Layer 15 of a small transformer language model trained on English Wikipedia (25 layers, counted from 0, width 96). Numbers have three digits each and are written without spaces.
Take only the direct path to the model's output, skipping the later layers: a vector added to the residual stream pushes a token's score in proportion to its dot product with that token's output vector.

Output vectors of the tokens that the questions are about. A number n stands for (n - 500) times 0.0029.
" Street": 556688330346292599582616327404530324657516581505600298195471508544563505468792418576596493969498386542742320625482464597309363602572483561370452401819519532647433461555384591310418508533505495310642416649466489444555583411362378423663451422696421332457450521712532501520372423544406568550
"s;": 526849549386606389702471519430714504309617361349527181499394576381509580745232485426701438355701309450669338841399778378269430523436777265422404445396362588348548550267485520428420517491319669355649433390500291529617477758577551409634425513574398490423504402554740936500533465817334446726
":00": 554496564372481393738592417597455547636562487550505487616444612385303629349552451717542482631450684332592466650225601518299363589598479401328477275510723305476599627558442581719695337321424460378547616508209482570590574473797505206519380248882341414187464615784514628590285689559246514435
"ball": 328549358410586517520604426578579414627687558323411459199436523381327332576616715613696502700539724632640701640219294512260676782717430427342210512594601601459321638302237532448755561511251241430764317661343286651619306325462454410532434607618288507568537388623800802813246642438418394455
" ===": 557437567409418432311733705496213385492550456501453492314312550731416570644563328361709315818432682335575208648298803608338133598306370652761548355648450754523610773448511562477720457488324210429399443751280517568268743561466579738467615538415506232576501616330685778365644456283486457468
".\"": 417566492527447268516600528308451568505610372595318513445234538487515434471414473404538411657721267509529354726359697470420284638504673598381658076335566702552492769584612524282840371710627516578779491718472269472232385487473566491518484319736453337664383367408680627406514712518351590552
");": 254442693567551493742626493614827593353536488095383254551447583294546627588489414453539396541567438572547590735401683506260444619423546428335474184520541559506353608324637546384344486661361769383527467623538440452478430445502829278581486252682425422349606481572695836402554570524316625405
"ails": 401496743413317321706683400631537642522481170569312535504588677780538504397380499436589436357760331422593411727552538472324610736560706473399279377612592404268436622327275483536435371500543301325695513791392413551479614256615540661712736529446305473305516439828591525421623680352508159468
" ·": 470582586363619506575444520549580502458444470304523279517205641457538492476499640451555487767548528525653479629523664574424490386492645321277484477596546481384473645474285623635431461480479403516456534593449523626301526446566595418492532338756331546277346389622414713539474403732527425580
"ournament": 340520629361500504626744425732421397531665551559548646229504673406332522462465573347542238477479665373728360647452636478370589621646458485396429365784627662572446660401088504671420410406384376624693477654345526749595467295790344367417563270686375504427341414568796667374278608623220281605
"ferred": 499622741447612466372656357654685651471788426169365087401558640368738564495672575561388593665521553441636331619349441656440477743486438279345459300781541508822564556302144576744663486392418495550373213512376394582413641285797527380675425547554176549419503445454427534598395516685341328595
"very": 239629514024510328638500371455370329583621455504412672602472617561585391625596495798451304638545270576793376703468541407603393691667479393236667363445464563619588575599181601220522306458649526393450443777381339553466700375557593653720360579574264308442547541249633855591357501624470279651
" (G": 445478516435551589486667537510365500529345426288510314571425572786541578378541533469623493503601603556681453518318568616518442412491537478686414460382478438454606625448244601324541530649413498539544318392545425415474424579533487490503425546622509406562397495708764588475602494474653283241

Output weights of attention head 0. The head adds the sum of these rows, row i times number i of z. A number n stands for (n - 500) times 0.003.
o0: 566292494471459432578446790454442285703380570651604557425474282480356653693555529516472433599644538416457311526432696597638567464492632634790486358468379371556606360508491537544512442339719405581363611380359473398337581664557499645433616472498493487626218420580491471390499397467536510447
o1: 418398677540431382468634709586562607548368573632583464357436619397478342688329284551276422434645713313617482621562632422472579511392400284218510293390560610502487413712355262752633429580467423424374345407518591522488798382490750744437565381544569277518404427627706740568639419398584556351
o2: 634419456252609431448503429395669636493420307370710485242233372602494490336418347318518308314738555392698516319428396490653555437539402550318216594635584408659483352394536668443616446584417678486408637585500728509688672577547474313332476518438700494371577480659664549600559621654773648365
o3: 757631487392413336414496317360771636604584599342631745244531555542362504641314427347391554434523630489403448396477261422609397548437577785653579583445643527597490385569576503508307565628590373476421285358408578649401522449671567549427534479256568565508502827462244556402406692309599589540
o4: 490509408373486626350540713432572721312455684615656552548740617512384508659509296461406344568291491364634305678267405673581510490428514608727540617465666518493422521503363492676449591454428482406408385548224717676606552498494369286712424520490538436504494737582584535496438374350407317205
o5: 613592640528583639649505395301406327578657602358597518703744601415587522390556461551409535493552478347366319867601666492565480444486647555752575532466422574471571415333512303475524544480399393613479325412438202657622460571482467153417512447397574509600656455239412494518303529510231525711
o6: 483736522176571395657638496738497621595467698630521645634358282503369656485305465605574404317435566428513627406226428557756650312466453463359470648450428651591216310489618464488602425484301542682452601452363484539502587422441447449594521493664584368483619414657516445402200565589517707348
o7: 399601555518432535647626456469469590367489367429513631438641364552613734402457535406673553574613568522472535524474346699555513580508246565583204364684471583453603578410517771718494530405417442613395628502120511336406721436521241380457435542389564479502447260550476767422512513308665475455
o8: 454544413490540545573429304526407572379525512471505565484674510332618392513530533480351695424617273607379659718679550399480341321482624462633439804558361412425554448424251469683512336522350438513416462528628734529535423460588404676681426360597547532461547619530493605279522521480486518449
o9: 264631553385359672559432638595465550499816354306411420743444352397485561530443588318490676362458659504307785512329637428493391519614393611554293275596594395664643471442608566466712523492766559426804463459250512437518424377408530497445384680450578514432541319401640618416612719336294448601
o10: 421434552484599561410416533546333406444252589530393638499607422600532576280639243644331621513329416505329590381594602382290550494599600637475506488320577483683561424404727654444574393591645583364650511376551499635461678516389513592593518640455611384507499619354382226598521357596530479443
o11: 673409440529509406652532392404544412459620462576622607744400589343422395313529690313400599641489620575306524457371566620513524678574190353598654476582360483520494564406423507462584517608437549322661574438613372495464438547404365231568483438656666429663545476842462560566483514240522383419
o12: 592387469435273362509529613319476413356652512619388697355480221562313552481393461556322343737543296512504315530522456465737533764599623726639412431577349285546465546304577840481340449474609457398540763376644459503413564602597411364455493399602454489692475386520524300599716571642458599571
o13: 602390662450274491466572367640457604470462581747384393550582386521317511705561575479329526343456550625613469564470558253481569360555645612374459753358392257541386629399441673488316541665401376467475375509561556456695370705581671466608535512579506683490631443528460441596311350455345589275
o14: 702702311435697661750277397567528348702525413487557291650363258340516539469566695801338451546607411678545649389413294220449492390592611527597688392498517336593352404485460397326418625463504726568390492432537469508473545743671544339315491498472399313537517424524492714534600401394588545679
o15: 459585413451467611623598496364499431628228535736442336570502358631572509641575325428373636556486518534793401405736412605543389496478382299346626339566543339492573539615274449448537598517606563557825406675410374478399510686532488594494583453406454500345604442324212723539494446405638595416
o16: 455981539745641538214269444319359325529658474661657442492460655642721533666550647440546483641662487482630497578548479598599507691617380357673480508637388405543627624581447252473380362535538406280550390564416688368571403515423396463519539651585243713543397276473442490423494475281109427228
o17: 469561215525733600423454485412178514443486511655501483246438554598553464537704473437533501523558541233594434576517400356468431654347317546570671562429647576647433613312596582419708250681438383494521495612445468592292634537366448613460532585364494567859466563510396334511604551576379587479
o18: 439414195471804413542461599479277335539405460416364718607541545519511480585495471544464436594392370571253496517713622705661617482665511379575592550663520656376566255683596635540321343623529434422455645436323123376501385771528442279425610494391581698380434521501293689495543392424792530456
o19: 569571369418446557627416389610445706635494260441461544599443619379420364629340396440446611552532473529485757532226472675221445473637611332579870591743589474415409452633353522374654493602695493487373559407433373428501514497462424617309565394280591471292876190438406610705779451586385570549
o20: 610327463503558481327564549619707546501464303511657292482565602587622620412653496249427413473705445433336460404526483382324565651511656577728287620379409554600450426692387678553526428476434370401409588404402703457781671603302416684465522699496434463382373510392466508535482523411567467454
o21: 440663624521526457295220781388533392460672611756715346397635492416630510631530615578289273479475607588463480396467497094590540697346330259463418459405642534790481402526716333526480600487263555576521496461525560541608554567417566515476633418525350440424416444447419507441601441561435791566
o22: 440490577665495438502529306704490514527407440539365522592707608396520327554563372692403650443575451582586519454597451512469776458471786390321608552608458398506338431363389379473361375408585522567483450312695543734557383361658427335474376577438534589551655414403336594462558516466803525324
o23: 231518474608701598404521546417365676537370526294476499506334603439337517395559450605545546483448480630557739476580338509619647386701644517610360602315372483448601565522614553348426364630494415627582430458357732390629424345415580481498620415222582548202358487588769710559620280596500622315
o24: 638566627654504511473635748534322540430506491497471430392363609605386511621318481452547452729372440439246534365445800425613250471626390514547351460284433678500345355260549469650548431687626350416570634445550429597691596404423372562419546557411535536505580430516360390703577629505537616473
o25: 722487495596628536656625534358605622557511549772531606608564234466642410570683583365366476595603291417510290471557516277530287429392412458532616428639504519703602247606479537202375434605664796270492641381407477430396297679523465436475282414414520523437469548599528612302330615486664556538
o26: 434603304562634369411413483527361537410459491508466256582503459459546491625556589559470523488555652631527658410439500295548438484565174355561487570332370491492463729710511653448644635474609506356635581426540613636475377590486515466296515438453494484649589507487642364521571570489688377142
o27: 504247382525704397417470449318625538421641627615537456389668457491309505470587457480522423564570372776450515386587441693634517496682513435618589589469316254567435253706356418587519444651406512421498387813677483372376568271433250488450644426453653395530465583439739573300683470428465635583
o28: 539629397560630372360729567489654719602539496529703548433604586602658626451620623441441376346395113393565530511412563365453524514468304403514614467548521509286411528593512491421447813509425294441456516435442308488695608631303423536523427717366547356596686570241354564392511394335561559704
o29: 608655476385534526542409398482483484469546542566571502434486391499556435619538347333596496608442766312519295419574585461546149360362497669397452425305532457407440576458603530628765452483538470466456618566432388708680539479340475519516693508515615602608432633508391502524325389441525622583
o30: 354639570532511547394455449412476583231503239388571351727308245374366442570615478563644386333760357677531524335592433385499575372455604488443468337518563559546365563480451300478523480594482510679380441195687545513587583701447617529745421570595868389377544266624582622472557411881647458621
o31: 377576581424517564606411349434416482618359411440520623461446476705380589530505479377563627409432767614614639560591625415421627414515506429477422644331624527412658283398413394512468416481423566495646501472320570599571360428347863494343523338616563409445462551127470779649430565668600490507

Each question shows a token from some text and the vector z that the head gathered there. A number n stands for (n - 500) times 0.0041.

" was": 495369482312463436535562453578492537482508482464552551432547433424405494513370416490270506494543
Which three tokens does it push up most, strongest first? "ball", ":00", "ournament"

"ed": 522505474499481513506534572479440468539476437506532503500525486430484406393509513459516502451603
Pushed up most: "ournament"

" that": 498689094488474500239337451517597347466436356632374574482364444346422226659780337390708664400532
Which three tokens does it push up most, strongest first? " ===", ".\"", "very"

" v": 483484475445469545450504486525517508478467484450527513450552476446516429474475481449482498554505
Which three tokens does it push up most, strongest first? "ferred", "s;", ".\""

"ak": 454513438436443531471473532535528461446476493433511538413547450433532456439467505412428496510534
Pushed up most: "ferred"

" -": 538384421315441366471400471681538349425574668497577617476627318345409574490363445331172489636632
Which two tokens does it push up most, strongest first? " ·", "ball"

"an": 488469481399482529486515484555500512460461527466572529464505448496458507467478482465486485521541
Pushed up most: "ball"

"al": 597535442455529481524522582526495484496517517481455541481528424447461387447484449407359528432587
Which three tokens does it push up most, strongest first? ":00", "ournament", " ==="

"a.": 501533453446433532445544494547492480442480514453458414415488438424537435428499498460495453546570
Pushed up most: ");"

"i": 519408479434484507530515571459443456556477488509532530485541462408460408354547503494533483509553
Which three tokens does it push up most, strongest first? "very", " Street", "s;"

".": 493502439420464543502505485520522508515494510449457452414533434412566444467470486457464444554559
Pushed up most: ");"

"ut": 499476439437481546479505569505530494485446494512558499483532441461497448445530490453481507461508
Which three tokens does it push up most, strongest first? "very", "ferred", ".\""

"e": 467514460465471524492503565485495444494472449490513505451552463440540469428475509455487471483565
Pushed up most: "ails"

"4,": 499513480392398525514398539515585523473470542510528620499545495413524403486482534417499546531567
Pushed up most: ".\""

"),": 559325492407492479569538600425395464598480513524536558511532454372402373293602484532570490523539
Which two tokens does it push up most, strongest first? " Street", "very"

"alk": 531496485389485532526517529477534531522436517525584563567537442440466463490545499487438486467512
Which two tokens does it push up most, strongest first? ".\"", "very"

"\"": 555336461359524533517510535473451463594479549531553552511573461395386401338548511504535452529526
Pushed down most: ");"

":": 463540440422527519483451562503443405390520456482532519407502419416472468397467445425406503552585
Pushed up most: "ournament"

" 2": 555505454367497468497562456578511536492483458519534503453454453429458498494508433533450445469569
Pushed up most: "ournament"

"by": 504526472436472530458487461526492521500467502483540527450546444459506443474489472456490491533497
Which three tokens does it push up most, strongest first? ".\"", "ferred", "s;"

" is": 613561580250692352440649301504519834748390316270598272451385666572368320575496246454606576563144
Pushed up most: " ==="

" At": 488527507550536480534533612446457431487535457461463480487523465429493467458478504435512520470620
Which two tokens does it push up most, strongest first? "ournament", "ails"

" Pro": 549499466387481510519523528499530533522440520527565537569541460442452444489539507484441471481499
Pushed down most: ");"

" D": 460519437444449524467483534535525457449475477423503535413548456442531459437462503419430496508531
Pushed up most: "ferred"

" j": 493481483459478550456511494523503508478477498494532511472553470458510428482484480462478488531500
Which three tokens does it push up most, strongest first? "ferred", "s;", ".\""

" The": 570446398380521511465482547508477498505471469529477563582578362357484400445450434352254540353467
Pushed down most: "s;"

"\n": 505514367375538459421430554499467389401560491559599563427502437412430482418459422407330528576605
Pushed up most: " ·"

" the": 490489486374498537500500467537515538486465519484607559507495435494457531476471460520479455473528
Which two tokens does it push up most, strongest first? "ball", ".\""

" act": 533535464418485541501498538511518505505441498489549566533540418421473468456507493460423487463544
Which three tokens does it push up most, strongest first? ".\"", "very", ":00"

"ad": 498457443435535568506468550514566459484499541468513465421517445461492479470467460449439544527586
Which two tokens does it push up most, strongest first? "s;", ":00"

" his": 493531498408514546530437488516528571490444461465520513505519471422488431482491471478486514482523
Which three tokens does it push up most, strongest first? ":00", ".\"", "ournament"

" An": 573518452458521513517546580516484494494485486495448537486546429430491392435480462420383520406545
Which two tokens does it push up most, strongest first? ":00", "ournament"

"ese": 579448465398441496532511533561527467522505575499502552449562421426478409455446466381353498489540
Pushed up most: ":00"

" W": 487507478488495517504514570476494449515489445494505498467539477447519452419502510466503483480576
Pushed up most: "ails"

" \"": 523431463407483527511496546484477437532493516497535527477552463416462444397498521460508452518544
Which two tokens does it push up most, strongest first? "very", "s;"

" for": 562466488441463555529512480524464542517423565515554510512528446419474455501479500476415502494517
Pushed up most: ".\""

" then": 627529481386497499500451477557497497582533516445578536526545424435404457546429501468367440435530
Pushed down most: "ferred"

" Den": 510509490506497493511531577482464429491504479461472492461543459443493460432495513458493519502577
Pushed up most: "ournament"

" K": 461447415456460558475486528571528457450484508500519538442541421480503474467497516424475500495507
Pushed up most: "ferred"

" play": 537452449442598577509445555492598472520504551473522444451486446467415467462491424489428579535607
Which two tokens does it push up most, strongest first? ":00", "s;"